Layer 10 of a small transformer language model trained on English Wikipedia (15 layers, counted from 0, width 128). Numbers have three digits each and are written without spaces.
A neuron adds its activation times its output weights to the MLP's output. To switch it off is to set its activation to zero at one token and run the rest of the model.
A neuron's activation on a vector x is SiLU(gate . x) times (in . x), where the dot is the dot product.

Input weights of the MLP neurons that the questions are about. A number n stands for (n - 500) times 0.003.
n102 gate: 622669441511358496508577452505521667587436499560590448496401489414353378505589568554604536602443455673463458554594447654437540494567489611482596424439504545406459466373611533504542522390545395630415546560562496511502428340527530553484441537508405464569555488501578438505495358424527501566656360531428359389481543411475517457468500591532481464354450557416413508485481408449569712384554
n126 gate: 518468536474556500540513424558478471546454533457477469402536632541449404676579411471543605459507549550454497564554544431669531630441550519632500297515508507515591587374559470429441583533395311564506500521477449533519369393547595436586520641490496594413393544471553408496602298532532372524431557444565508636460301394492396468523517603472572622615560479503676458484520337511532509544563
n135 gate: 493520403301414494483583576509505497508408459404562630550509626574498682570589540526653429409323587463554406491598621519539584536652510640555494494525467329455645493499555456367517597524522388581503603462502408355364558594432565656493376424316573590510528617458345431499310519538598514528576382562394605423520611470444402455438507318480480327557466603496562485398512437434382408408546
n140 gate: 530558503612606538462450476494360589466474464543626463566368416357390532456501531437422520684610553482501326439564489416689542478513435576592607612389370507411510464585527563557465602512423536494501546505453549620419455493456455335578511519378558665620505601500514514480488428476451556483477484547600378519492473638400504547555544520446523453548399475456564413548579571389493415411490
n151 gate: 533611598415448344549444565566538630521512389590563633621488465352427318549579437447571612588407443501472415616559490465647435423479563613656572549448510479396505429379563541581450614414531444545450404635425561499601504547566424515480422435650389432596499445524551348628508610495539583332597530556567661299527435533441451549516547488522497531402478379498440562503356668498594524446504
n152 gate: 561361567363445454390515294440503598475506408503447520359446544498367482367451580506429590529415549503368423603348600657478491446539533514550560368440578507520490378477441415358438424459510448454471587412466512596383554427410578342605514468487563566582552463585438542553527462542436352561456500605416574536476490449432344395533490550592535510518567523327449303623299484635506600423532
n187 gate: 602554432411492579492555583548517602284516525528557451537398431531446509479512438419491485522498415478508395469298395484537391517458525585570514507444447508446427478365472446505536354563548616495428586454539444537658532522406691415451240498417637532465459616389641492392456491521431458611540535469532398520518458411546501491490372537444445385453424504449490423365454517359595465526583
n199 gate: 437405434541417297544477407417492492436405486523538426556493487684592467526475541421648454633366508518644442565448614420519641454693402474416382515557482514617638626505365296557413574454532408618425430554447323415461435548485680600438422491399448551512371506438461495588382509459598431524494587580427464546487501520489413496472460478585586508448454515624545435477447510495467411550508
n232 gate: 504414427505492472449374539510519504435512442716561352526511637535568491380563515465598423556487544496571559574526624549534452458584559612389639602512482548370562618468548523460478522427539429416459412538458484459520486491370533517657554402511504411503663394538482445513529410479609574594500407479618402581487363398446624604534579563501449407521695534472445496574533504505436576503451
n237 gate: 398526511348410417441518422392500417486532499461456478494479488384446412438529494513473528505383496477350623474490480438514471579383481389545626488469542481477452280491383437681430521447376601561452550532517643579598578396652457556445442448608560469571453427556574420607525580600452532568581337411493515579498512579449349501514547516610522450451387703540581583611595439654354350594536
n276 gate: 401489629432517524483524492589539468394577547533500436478408493373322520572528498496401400514324619392447511481521520542363527570395504592474463440610500560646530494484378385365448336541379448627674529513625498560458439555550557444353642632447596423510538496577521495391508433484558500520528404636522393608498518693440487569500589544514540573454448566377710435502542586495656475400501
n102 in: 546668528414538515556585417549558588526376473403387398379342431502494658549390521628572474581467378534584326620520583565549476600510560620450444513577391490399500562432523620550475485398538383589543402558479551423449394396322435383478459340398446485516488431596459444382373355512571483689570480571515241483530497417566592589644562299698340483482550538410483443501523510481444418348549
n126 in: 539470591532332406509538506564534723567385383509455488460609456486468579286575514556481572576605490560523499410465475451031390419483588615580394479455434405369475419534450504495402531516467542590455557733574483348591523508523421515460469487517506494592481456456480598372392517512532562558536408415327320349498594581682582449550518494548484465406476380596514617412488428430415477512519
n135 in: 594500473475267434641530400551552516452732717494530302462526620525470577577525315631628589503567511220676623628540453429436621654470673556786523533322431549469579446423558540510329556326617592412475497574626404617439604484502459400377455523522542536534527478433398561432423461362583543563578426539481535461540600436521481413438451508559490353557493509554483439558385314634335420444684
n140 in: 434562490509499450405560459478524548589498574408552527728556584573436549534438602485431605352438499374725571547535468581394558507468549535493618497461595486595450505407470505575513360310693480457439549478571355492550488472552515641436617361533640551434417452500512594524430513526538257512489365579478518463551557584510583429513549518450541505529443578558478643467412367673418577467478
n151 in: 560423646587496324424312571581520604510517447548580546532328528639532546347444530369655588387472437427565355515354469495591385419654509502562620514558316508462563364266445404589432535451470540453413413650542400292439616589583413530621418538473486417407592406551538418578535602429462481532493446578467487427523608552513417577469376613517387356350535381338352617569495410510529400427660
n152 in: 498545605474513590625620399506354493419514451582519410542496586593431599340602489489494448499574684548474500503555660481583378492427595621446538558453528562598476512557504513390469519514457541272467431536538479372374458523389592452556632549389495470569389514550411542495394473358492480487594451477555612380479383523410227576531518508600457586402465519413562553587605589405525495518471
n187 in: 319529478504430492605573468510498538380350421579658557531348446633501471470472444372450556462441450506532429383404515661527537427512508541380568406471513486366422611511522537439460442560437559573528479466372667529505552579454521542402407516358543421472463719474498452408437551453506499545514625537498550355468447296436656595521373451551573581446641458496576453399506576410480479426449
n199 in: 518484410486536581478443478541609592434545433590432447694530613487381492626539431372542352577425462442436427433592357485459663496452562520559437420518540498472341486727555459614537504439270487427452461468590402273585611415519505414598450557401455503653428454514367528463578486450505440421643528432503474558463429462557331521562430528528570461555580422505464483615596429537437505447626
n232 in: 466394470691487500547431333540447392506319527447465533613510496495524496480544564310532450465524435575603458676470535349508545609391415503423617476592474529565423628569542410460560533641504560489446479382564468429511382458454478570371407417537457501533420378593370367521566614395393593373688520398424491427430570517411449523551492538448500525502471589479434531328577542462515493521367
n237 in: 487587509530351496595364641534561509428568543375523560516638472487450444543423437481511460448418365438600428381562580445657473582487460489492473566555540492627410558635493493471410583471312496551402463431474504541626384415410492445582519490513546607581419388527376385528565463464437460649624399538511513580600542490567518445450542479471346510480566534600527524622544476520459410207441
n276 in: 506549494568438455489543710440548449443381583558523411477411464405445402515501495504381545506342359593507469504467496511462298552530573471508485479435524426632410423475402355473550533424672552572385555632704580559503496563451457466570539433614382595409496496463439410661489404505339460648502488450593525615397542486635458511426549524598622428575483594504455565529533557440471543465368

Output weights of the MLP neurons that the questions are about. A number n stands for (n - 500) times 0.0036.
n102: 477529463465522480480612426574425545497521554528429382515468535414359490449517510464612443483382480652572618504617490537031477412500494510590601526460519510408602429500547523490519516425502553399583569676507488484522388549435526627462409426516469415396441543458520643487535513535547434478519519547478506470563508512475507460519414492542584511481477516540516451440503400537526523552542
n126: 455513468447550480554471525510504396533528645461547463575434436424451520683552543428380560386457459520544537523521553520598540628522596425492456481599574582666531569543534475475474500449497439395538492482562555553462394516542568490534524579497504514417498461422530520681561337577504434408465523527575544453459496388374509558415488565474515528519511571433476472528445437393515465506483
n135: 577370512533599423504448498661487453499402454457684476427394584453455473601537421523569407460517494520522519486504428483537432453487637611472601387465505429489425537419568378444590540437413619594496611525644498516549459422429408633522565473434541629520530586474372409513566563598487632350541565450569574438520501574466469357437504475500578396442454484548520497565487481667428519517530
n140: 557487407375488545519448477588513560445495557439492595452439470485455544541556419498503531590521555337527517524396505476558549511467556483541514421403531582481518513446525621519600437427568506581358614589405422601470418501569460377342491388469549428492376440443470560563408403378544400584537488464539436492514528571402584523499365528617568464586572448474513565480527523598524489592398
n151: 538461580366420516489433468531440504556480517542413476380537468534428485586406516471575683598639490510644569613409412460688524415529528488550442489468452441534517530476488503555523451537608584573572514475419388549489525440511369445586507494609512481505403400563469344519480501597501458519444535491603498501413544551531492388500552581355582488561522440491368549549562599613488410494568
n152: 468424466484496482509518483653590502467493509634508525544494445510558525652510471340335633447435482500402562429549457592358498515538432449531470523540469481486587502405587524505487485339525555487442522524539485452597489452526448362489601518457469483467523475561607514598549514554573499496664512523481473539618414554517473484515567561504396525486435448484454584456507494469535494483560
n187: 461466470522579622477412463523437453619557497469518475546528536327533466500440564466535486495546516622459518523599498485237582564458567455410501425532470506431564452529523482468421516503525456445510464568486538500427414546506469523544559516538467481393567532513534551490595495490526573421528488532402507519696476579465545592492523478520520467474486499563363464547501455472601535579533
n199: 521495576469529558491490577600494510537488427486522512435497486461371436467542510520529483547622482542595450437660551547531599473521517496487457369356517613584468516406474533512511507564553529456422506558405482464637613494441449474467527292504449381503538507564435556426440599473383413506538582447444435465429572449454418547395609434450490477501552542543440499564445427440451497515448
n232: 478540402551535500537502520561430526544622477502568420520415549492451493624482648450318501505455540584347492477466520400531583466589539586490453508515658536619558535558495474506434548464500527404500539448575491524536418544668479439578485599479401457450416538571505496468538491604455472476440576498479544482691592501531447510483458464522454529420523550371494549508435488419529475495420
n237: 486515475537442638583433544443472499402477538528568598518542512444528483483450527534616511528462595485483536552331507543542572562552444536569626564486479442405498448547479528506544360471531542519488513507382580522478514549505581554528511401420417481440520521514543608414504581562514599443474465480517539420436505477536487586530403568536495512561465463524507391534556523418472518618541
n276: 554601550550441536493512542535477461481397457569416527610555476505508531416609518418569455518520507427489460585594540585540630481543429504533429496555413510496415355488502512409483606399502531492391410431467563552537616457528576511569430477525551572586519441462496518491467464510568497418511483419453411417460390573452436524529389414397388544562427380399484549519529541461565531506524

Each question names a token from some text and the token that comes next. It shows the vector x that enters the MLP there. A number n stands for (n - 500) times 0.0048.

Then comes g, the gradient of the next token's log-probability with respect to the MLP's output, scaled to length 1. A neuron's effect is roughly proportional to its activation times (output weights . g). A number n stands for (n - 500) times 0.00073.

"r", then "il"
x: 514430645341582658538722726630422414498563479635579489690448392540546578406471288462443566578488433706537469332504565793431491414382447529314603665559638636610601502647411521429446442504484563428683473687437415360581584567412633506469439570628578593577418590629477514370714610505554475474206490760548606566705350574553611426229470411418367719579416478339526404523503427610464348362654
g: 608565315583457596526413413350332532723462605454451611594590728475455517392275557563514423622390298574565591425573732701443294717313280466606596586617437470572425454536708580295622597599630407399123736590573418584472436428466267478659488526503607380608447511528262614375520594622678510612529375210416637416624393541504508586216477554572638442394548452535621554596353522550719612511528
Which neuron, switched off, lowers the next token's probability most? n187

"ing", then " a"
x: 489385447502454666489658629405547709462438640443532420613377359393368371468503366570690581348505630691636167576404391464291552648600506448507613380562436674333580432617590670478569439519325488457478386508439653491490610582450639425424638557556422394463355595417577609353342628650627585534580484425506520325730579422360438521634487506389497502633439441553490462563420361549451488564495
g: 364624545480464525359587544281480468297545678543571609371365661473580704491791596741705652530601653539458412596552518488507613378534697504622547319646437375368600426636321379491518607638500549728504666580513423296683493766645350470347400525526497239576344415843660603378234594539612489463556381635395330445449318406627534493357573528489503515302437348521571430364652562608448527488538
Which neuron, switched off, raises the next token's probability most? n187

" to", then " play"
x: 442463456537446410599591625343419714468340515588482444379319587377494496391530401558618403445637557621592450402712420531186516509683645646481549387524480502423534478461563560434553459460559459631533322465582506431445487377292467595488616506652588484406408508473393497489347599518504436445394516439536375301621544381363440417444504377489451330485357432433509547601517390409298459450701
g: 396714707263530501273464636612579793625505379587421555376597592458788449527519393459381471326354392323550387338655422622706512741420419686455729422508423682344491657349643282357477480349578495528767513481478667734561677492389497477498404524560555378416397684709427627752515526382496417351529594668573454648557554465402427607383454398480465560227472492430432440488546478586466328503587
Which neuron, switched off, lowers the next token's probability most? n135

"ested", then " by"
x: 591502540493666510596530531192563613582542524673261354588294393395375666457450328563477439413511633682572625341324601407241609501523398445490514374431500658492510396484602576430480577605556345456663373452555564365481437559451626628494668513702595484437394494521544655542447505615510573403546505441539358503582413384314376599555586406394564442633436442526421346518414481417596500649372
g: 467675504653562732492396582673522572424614472339493675370464354490508713529620566369623507532512349460462638398467703366451418486546433524602579508665573481539794806711585744509687647564734265548606653347503373236657414474484331541192448527407413646588565738402395443358427589636637427508448446465733514335485383378463479456476325450608585644476567529681620413323504487357418383447413
Which neuron, switched off, raises the next token's probability most? n151

",", then " "
x: 620347617560403412391503421560621504448422592382370402584496365543523463315483428529398473409703337659534441473517456424122547536452399406486527586468566493467631535602494457375431427579426485412475495556555487300433618460458351547466576464506525441485525585591459557529455482627376498601470455457492453509704585387520489493510513461612389529467507531588342576419433310505519534484546
g: 333340678590567459551262483372231407688568361587439602683678402203544460479608369546518568418490616480521514498632558500483609436406514534514522132537507416715747332653362501433559518547489445450576593516585725448455446417411666418620532544664382489313533579618387596582370588492456528625311735519377751486513448585533438352559887625388606370797299529557356511455493495589622625507552
Which neuron, switched off, lowers the next token's probability most? n187

"il", then "on"
x: 579331635484426557360396743560599424513306614313408612691539374502606360482503275582484358595256552395429481377124529431397675402467346538366606450532508612394599486596430767454493516594309307681541358512593641557556849427451470433392340604561442534486492526565459606571776494669521516433285587438426617437686454434333490597381523454473578692549383495467594531547538400429540438400467
g: 508425402266387307581647374625510228756523430467551457436514600564311586421438564500492490401517379334585521475483794572401557420388302864647546640571418383498310563270423515505490357459459366404462378625637548736406407462397392506371577469422406426480557428519597331505488383524487670292367254317423359566619462325457459642428459455597713067427418609635543436594514374426419613432445
Which two neurons, each switched off alone, lower its probability most, in order? n276, n135

" and", then " cre"
x: 576407441591364372516617658540621694397399571430527546481373607413455526452537469581397465399618444776576474480555534510139586439454412537577515555475398446415475459563467534442512535431693461458503485422646531498485642453411494459455597643502552489490422490500408586347456448464580538557553536377544462566631485384450582575455567433618350546422471504443419653425480377369503433488587
g: 445524212444498369315429765546545452446695295274542553364434475503436613563789495602407217460570430589447758541640565523616472581524648473640499422188435519470595351358565488547558645489475511522387651541396324342595216458479480613348456386529575482273446416501442698421561441499634371314463525486398653427521621318384362423487374352463745500460571359553602506629513348735297302323453
Which two neurons, each switched off alone, lower its probability most, in order? n102, n135

".", then " The"
x: 579648595451523447508546463682546408457658553383612513709443550383423406416323434435404659651635651856560458532431494603308501397534487639593547493418453369527597448556629628304477547402498470409426444459486647576650494403638502496491525451612464355425537451383351609460309434520461614469582483368620488446671464328452411523569602256483623642512500569569268420507474336467396527478591
g: 397417382457382535513494529463564682643564464267435726454525409509346529490857332425470514524545521592462527414308632413317567299659549669306553384494335620379412379769466465505453431418518580349410721590545254797812505440629536511363329389385335735402656523505662706527541544317546557418544437460422233399575348454358423338578532400641555563467603512472474588409468602304344596552576
Which neuron, switched off, lowers the next token's probability most? n151

"age", then " D"
x: 537230467499540505466395444514521369465481663564557634663508515478371517487506430525507542259538364797638482482299514590257443464390391418435482267511554601471506413590460489478409662657495458477474325532524447477531506492514436399525507531652464566577587603482364477578576590478678365476354646415614466664738522353463438541589579603593544567551485486625434370461478387581471452456463
g: 693378554558265466365450569416502472183647492432419496411686579583471509439451318562582368642344399572507368387577386371479366668514233606322478685597440664591395509691251327596337450360137524546361477469584476650589483562459319729487260410495702679422499347512513492522689429464472600449389528349503406384475646385598419358551448519489323349449706458453573616555585479610333518787421
Which neuron, switched off, lowers the next token's probability most? n152

".\n\n", then "M"
x: 569536534439604473477622423633376506444492457487613454544321477410337376453396439531515636598543590819496418514626607565217491478493389591480606599432409386566714422450593636498429665353487405510437431552541643467536530396524638468552508484586413373448536479471353655511469526604382624532601613459572375491605428366525433502490521257471562624492370600476382361452536353416428517490532
g: 414474601614488611583467623526583409475461589610510514632566425553396486324445630539599591426413419386586457276455579610390685406712458161395571608447604628494479498824426693403521457354370680568506546369575766486429699472090524659658601591470388431631565578393659419372598588538401600345446464512315594514491494440304508786666738381607505457632556554496448675568473375242747452536496
Which neuron, switched off, lowers the next token's probability most? n140

"et", then "."
x: 382293324547620514606498609450583577393416719539528502699523516659438527605569386499461540416708506561570454464314533559353572360442447408557417265515454546493363540429463622427525415479398307420544238457465488508550476558494510563570372492649493490335468445491394648592648474518591401493627678408693505540837395454458401556477680634703634345509462521723579556556200425405307466398538
g: 555679566449510340452548382443515535549323573417202339654494197354404486611523344641533652423535733396825534672573282597639348567515480382514520337567573541608454399612775360487557449411547513402558559365346395557414481473416561433603440646480634476470541295770667473283558559396552446467652482403532589587559638563262508544279405441405699614668714458418441408493671309443585716666419
Which neuron, switched off, lowers the next token's probability most? n199

"eng", then "ed"
x: 607318453550484627534587714301789616442445542721490406556151448442250300648477350532544453340568475602485428496467370659406446411492419474618450313510406550406638484471468560574455432591378519544535351626600518547513775413616363517447510438713585480389375605527329590722421489575598470475508419421534633397559481425281498571596375577473597627590497338642466603437353261379493292418416
g: 480550387399336654581369565401516429255332573434493723430574478389686633445514422493610454572591635484684372447246486475523609382593439422470435499651360493374495521261498469441328525488533595469354721647516487638275718860473546732528278458439519509575578361410517321459475457413682464532569634558413315553476430584697745307489697642505515279767561609462424358438507417303476235535622
Which neuron, switched off, lowers the next token's probability most? n151

"i", then " All"
x: 511275524631399578611563554476510431403363690497486419681530310565574532638566482359565254369507499696556560378522361509282493523605363432516554250566504508521490697439542629511495561409469435315471487639423634384453593517608407497677688545633538561556504497568358404487591456381567614410510566534596485725702501428486422349595584509672625527614380442521437535610372247404557515578376
g: 371425489382523648346555339468392469462667522541510307517461789543618441488430456520440547460397647537439508276599391398438390327578242624492582543278473467335436467618404432416366497338587535156425466507508528468732659657610571596481496341439630646552660831489424748541155596448514605224283668481489363339457498537662559525637628497369510574510610512579432562696400574455312643490672
Which neuron, switched off, lowers the next token's probability most? n199

"al", then " st"
x: 673472325514432521443537475434382586446424692538396331542310492421351534488594284535587600367517571666504566469342528512213497387623363541677520348379449477401545409404392507434646472548623417624422354493610598453544469624451584592499551676557592589437371430416514675574618585496477335550396560464525467569778595627463475601544534566385495499597363509454361411461455421441436434432514
g: 746528628514577446537442554368553492768561559309524791307479227656475629616435301281425443291607679480487264420453439526471526482618548494250389413658388562382714567486473286373314548626471404607523429567580413660383665461616444497486500558641275606318250425538526447568629468476365545480437649506697492358536701250374591302585374675452390553545448622458262479446456508584479582601367
Which neuron, switched off, lowers the next token's probability most? n102

"ign", then " Ad"
x: 495434379480567380588614567431480501380484809529479491683455454591361508483664297526511619439661498695597458347401353653388424471480372538583515394595457515615575452314476470485510402618506469503546508408598744285622544338513615388437532723535542567399527595561540552624549457682677503485429497424442403621684618444394595479378653592535558402518524545724290436313392275330513350379307
g: 670251262557391456448477581604381491444669537271503514506523559526605717574394383508502380398481874774608334468366258504224595616603525438264437467432454404451536419754372531586242472223406424450362418483449567521495556476526488718664618415433402414396514413378627712315502435332400628367317537531549372644491445588677345553525524664549404552373674376483494469631603480506310427594450
Which neuron, switched off, lowers the next token's probability most? n187

"ide", then ","
x: 483456558473494461641459465378433348572439590373534432541652496412317459335451451541644520346629615658675500437346494399237523445535385327563454400728538418540412647685490415600414550478554452337402406571511477397402397322507499482506572576419438686542517497553480431538569395358572745548365722469546478587660511261378432504500615577626558454620367435437574523392399303537468502526520
g: 415638382528609614504426619217543547654201634540479568541377570437561442603378330628499418332403568537464263476386491473522625431550902572635560365576482597600526618337633400529472432574419518510396595547453281648643547453372551649546477785456440382307422458578471489249472729495589771275577640438401586641567351472386573308432326631533549515368396389363486379313601504313634419378306
Which neuron, switched off, lowers the next token's probability most? n126

"R", then "P"
x: 464533461592733393530535484534560535607505297374489483751451342530492599402647451501506647433543401572617453439550426756335662442501402433385336608656436504480579486546368568530515443381447471494524484484754501611543555556298677549453561637544606340447569566642347433548543551454440474387403560606583652649707427404256477506385619349666524495535471532514506479681534189493701395504402
g: 795547607545397576492265438711372538338376562529441423584525348547580477618490491587450641405497627588430477443567565519419513563373506340483736458447487593614542627383557340543546562396536357303372494527786639325339706383419508560698543661490359653410792590275909656402521498460440555542487617429706554643367457503556330687564692539382582511364452592499529628596520291453620781473663
Which neuron, switched off, lowers the next token's probability most? n140

"ard", then " F"
x: 427320425513674666458474619422391446581606716484350422680555731473353458406608185401441472447624406600722301538412566401386474480413456420267430375633555714641585500501497500526529573622366505505511374465418362464526575407598384594657534548515459499521619618432394570635590530605669446373518755363522517598806447440370467564504621379622634385600503479671367593599551315373530499485407
g: 477419380582492744264539279673558334224581502394674484467547692650671453411407588449517438626527582548537446404657421489408570484514213299315559522379374204422469405589386604584481622368456462538498396501707536496511682639682391451432353296280629488645655540193511595605461419329694395293611482433526283378592655547668384564628497501464433607309726480429508549592457600470484612460617
Which neuron, switched off, lowers the next token's probability most? n126

"an", then "es"
x: 533300513476512528431560598598341367489609668543336510807595328391353375498550336345585498296483477583686564514274393642318442505553307474554681603583450561699474605593537549553468489506513434547377420300675525361554526535621365384565521545639538512441599488603533425627573331623684582583344633459355513704662518429434427549597575507635575483620449449535488715569522382491507482562464
g: 369469534327660495573433573579605409521432480774549463561619592590413550475526404444477448686430363422307653666372568520647653457512280583679382561645431377401547548354362511648528194444559495726611416395541356490510473719510403287361153628586348534644531235604507483621498503479484458432388496573544640247568681484423713456429322733576506443452139524490394492483639596567708452677530
Which neuron, switched off, lowers the next token's probability most? n237

"eal", then "ing"
x: 472354397476464480746381776440676658450501617454576288579448411371262540516437315373668720453638505687481353497359428582376674347410535523412669429648463669346484478525545645590613312511459391389551359462563646240536564477441641675412626635456518648289371614527574595553431511709509585581376474528425480262591512503512526633456475534384461523646473497496629382647471286483431337540383
g: 603291608486538477608533482593460465264386539387459483489577537787394509817659326423504671576423365744515457631453682362548461554411533593490629306617390431347484728528690551512476329618650568588856601590560382399707504593556399253509514404498544391535521687506536644607436651251573632365530665436612574519458480201309526665497469383475616514375419668433455462749568588537577634417636
Which neuron, switched off, raises the next token's probability most? n187

" World", then " Mar"
x: 480475394411477460509515503562300523537471684374422487654461496530425466592537325435429466438444496785696407494418495625219478564376441381506558223573584534642547663568494532433353505436455540606382406379732449394532598288444485507454542787509653576475542481539437512554605426503485425508356528508550445505636481447549525535579593572597515738544436476500535551413605388322513474468475
g: 527396644585350477468353609457524494290422432543585571450484725559642688396417498620524661525290317614301589369293443513439695403609287351505477694647613506525354394553199547460234674355443752590510421680551594523756580375518400694489545456382540395611552351375542660554586751431600269737296621403469423544556515654543547576451577495635481508384678497414567527592308463606414493688614
Which neuron, switched off, lowers the next token's probability most? n276

" building", then " down"
x: 440450393568582504594462456343531620512582558234482488618495450489425468497434393566553557239638576828654427592501420621250533493474574369490494189736505628332574475547554550460398411549534425477428546564503636412379399455468476551393602604577496482396437483466611533523553419579500548529422514323636373551735404419394505549495567496481468435598390554447628564615405321526372552541543
g: 353300351356378375659582730605674595440604360508452482361375367505513464457454623679446448407332620581438342521373509379378478570462736612388579561472364311410664573488312349586461542401514428531477666363622411505529532474498171564388487330716642488556418445317314360435433473432618520433597526399312307283541723625634545594807524562546286564550476605571566475373450489328705424751275
Which neuron, switched off, raises the next token's probability most? n126

".", then " He"
x: 534610591388535424414598487635486445475602517389557485673420501405431391433337472469516657617591601879634440541460554559268523432595463614505596543454518353498654409556588586361454553355534441453367465444486589613648477383576619448514564438562480369443557455437367630483316420542523623500597501310536452477688433330411433470606580238562571609482486576557334479503467307474380503473601
g: 342562456482551354280717544512495551534578553675418423433623652413441537460453449534313502564440592497738586751529587534684288449688349435399652348547483466716534620391457681643330556111296560637448413494497407500485486286335561448456450719488764435533498312627584655422367477212609599668547436372519411615540263505412500501598506600315539584383481502615693416642558596687382360448655
Which neuron, switched off, lowers the next token's probability most? n232

" in", then " Ch"
x: 390352526586506499715524365369362475523427531581517420499501380534384381327478390498595503634590475554718356583492504517196457418613603441294513599627568468348533388676508584319458494455554467570460314649747446361423496516534504609553490504659587302402352498534561535356269691594598562550549443563586428406608479458414519468456516373540467510637447555450371516629497501404661505476545
g: 578507102452402505200403531690492405530493366418493372463534305603640620539445428468415444731508305517623582484545415386514355417550541650231554663496737290598318540732689358536391612476357711439306374437442441629693515509543404651680649339250710582421515629487478490762604653423381489434375511474409457527412586475363549466433348517555453624404545410563490600711349555435472350352486
Which neuron, switched off, lowers the next token's probability most? n232

"\"", then " ("
x: 429403471467610546506394483496619629577637478499497480690590544590480383564441464390529572573506664732698476303377499546182532505492395366459632388362403518443609545563561539427535560489437391402522479387672603483583402463435566521479540497638490391421528497493362484582468311555420565447562557382644454642586528548413496531656661289625582358512530471445334542485509343388565468445449
g: 395455389235777545296561659275654478669598496655617618539430475640679686661503629551367585484585524615607559632546643562450707564580409473498470414516427261531498447807558660461487532541580458461341408468714545518649674471672283506595418413636426675589645562619346447528603393668396662361686599601538319545458476480616508500615527503311286479523680600288436250577469689378667674492549
Which neuron, switched off, lowers the next token's probability most? n232

"ors", then " con"
x: 638355447476395508424423554311473420635425659487403465757560366364392427540420468367679628282579467594597503627298446414318480553323354411574559431517479462575624562564528423551535518538427573353494359433529594499621498392342599481537656614533508318469498466695461481703462398714530576567454519476598408546808467342396387473427648625734579577470517423513390496520556292441381473477527
g: 360306543475504308798358575451549673690425577556705452428370505518356652618572260491581372363641628654510826411547390526324425440528605442452669365437527422282434441302537506577511378476408462602497597464570755481421577465619666423595529462652357383793525380201494348513644452525341326554475536369328442800414577568487395674589506437358564587625303487457523653422355406387411558383462
Which neuron, switched off, raises the next token's probability most? n237

"her", then "s"
x: 639085307461569365562534501318495349519361674596346388702536514436433406409514494609630530341585473683510540524436534560339429417253398409423637225665519280444610608441467569500384551625410412384364456497428472489450679475380641529409445650599601449369511520484481463572620461452450379452413569453588510512793497415429483523246667567489599505396522518507460630397416414525440530515403
g: 552511636606437360402392511383650272433644429562490316534553611551401436586446559516511437755369474529293223360536334500551552455405563668548650524483634365398339832415604439676466729684732405605656482560465424346278460525572693397388365590303615437409636607546427464430639207361524415412322472438474356437393556608506781600346576631432569433608470547402316456426462686265449430393567
Which neuron, switched off, lowers the next token's probability most? n232

"ig", then "-"
x: 490500438447460655278560461282368234788440571574311768500517303420260414490460588535417572516406496601614398332422556723428538470520438443521275439451490496517507409617359548666377580607509478624416341462668675265559677505614480530602574478461598377387489517530440465774646619545537553513344465470332570507645375359528468435484634534291413678632316405416520603689488281413576511588587
g: 407327505472406591630383551570401610413648509470486574523579305427585502435596287451662683108524317599624594444422403467448424673579336438553606456501410381559470274360449554403541527292437476292418410494481582476412550477550379536744583622550314349481397493498522675329574724623348611386685753416414511766498313334442337506663639385405656608459647392520643454574267364499681509555232
Which neuron, switched off, raises the next token's probability most? n152

" R", then "un"
x: 681391311619468418545444479521368488706583523428591456820424360363487457408597506511466565352541451702535507541489391768374606414401424437423463532645513513523431686552410475514565400447416423711500527523739591392605570585308608519498591779600641349486440619643402479547564504550437434491450591595625605776671427355505517422406561425562403546520465613502468508531563163501549492637518
g: 624553500574384453658440614541543424318389565548669429379443388752516430277395536435586670588624495408529268424478626480375430655576407472467578840714581765587512535484572592522404460637363697594632513547431100492575586401343448558467682640662646594539374510655547495601415458475648298401524435500621528438403451527367310519578750455519222760481425795525515571511452554346528314605510
Which neuron, switched off, raises the next token's probability most? n135

"ite", then " f"
x: 473397434364635532619453542376658627422456620411614566640475403555429404513592422492526589343468530731501449566298474517234463455436320324527408325687398646480525458477542681472506374540512594516660258573422745461426549415475449527491525667587393441548429573425532494600491447562641532393383616485547430651598542427540397430736511563551411473517494518645346498593445229594444491573518
g: 352346307724432569641343620506576662527601613481612541366349565861565590278509572377549457434567599572606735511395373500457637377613450553298650381569404486581304461575326513329555380497644529686578421500356341699459571665234389434368302458450527427383583292348382428410337440422601649443322337647638608462474789445579418664553474411556644524359490404474543500481371564450722699557505
Which neuron, switched off, raises the next token's probability most? n237

" f", then "ul"
x: 561520482519528459624589486453442415496504689691454511659453492581483460676262616495398506616633477742444591567511540487312412497481306688506364444402508750445638420442499554404484487476589395484487518458530513433518345563239474462497541673694459297584402449514521445547733555404291374284533559540557603359470333450312661748412497412446526456754523455380618506411462468496439407576389
g: 522565727497628533462446498412618502310501451531405262534483420636469542338670397551692616320234519424574274579413367298500508524220463292419532544477469572585555219351486523619490437653349335602318703452634557470304615561533344302271410560595274515535442788498506600550396270674484615631541466544653501593461347412381594466525257643408620524681430301366524474452370616584620464394554
Which neuron, switched off, raises the next token's probability most? n232

" &", then " Sch"
x: 648312492642495407421590461530628479344472484638454545523615578532535582510528449608402378386475382723565350528470489479227569303419217487448498623499342432470526537620485466495515480409313492510517522464581457260414773624451411468451615535340601462467452707451377568536600482419442577453406585448463557505716469416517543499477506524691485562457427408446475707606501283354462482505578
g: 318318413498684642490392472498630682662634607617589545615410520398613307629732471350463388681427466409499269556583476487650488396475531355399672460496418228482690412400483622678601704334432621551594509252545574528289450514495699443678496292677569569333495637468450682575484404595284570333682546600299504383459481456420584504665291536525703718509526521493570248628338639673476447595530
Which neuron, switched off, raises the next token's probability most? n199

"med", then " that"
x: 604503498647486597507576635408645574481437651432501555750409404202266527541503287594684419406563515686453515455417397520301354509531276615332541380538476626429717355452654606397686562573549440446556506331471473355514488503433594476397645350682462337439483521586530650387331418580755558492570450341634368463617468410395443581568434471469515386488458536600267434435499382402473435440471
g: 442382382624266598501349597673543453526381523470616406564392705360469601571707611251484395633580490419500500598578499324571526389447485659566469441384566389330368437555520474522492571650744363504395782685535450609580555245546487459514445508493475463477418564555806574469409615325548440289750630471321562468469245523760491355540505485372517512628112414518296653461690680682453518374641
Which neuron, switched off, raises the next token's probability most? n135

"O", then " oper"
x: 601561618531429446429377592523454215596546528448465326868395354425448426562515433429570638481650461719755354325616399552320399510459421479486499536507462521543711588472540592445556610417491501485561486544600625473324731488502366566566635691699432544377451500460409569506634356595388515363407407383530581616571575320446402557591589530608757455514535373564462474657579270588525576426350
g: 379459565295477225587549363518430565436532652197503485368444528506370427450651293705570398420488524577587841632668335287378481498673663612528543364485421753226650447495557592591747518369409336561627561565449600610402306562607530485569201391504424425437360399307577376673428416609618437662462650522451340512632507533344449510221484611529474398415516430536448430299347422393517551622511
Which neuron, switched off, raises the next token's probability most? n102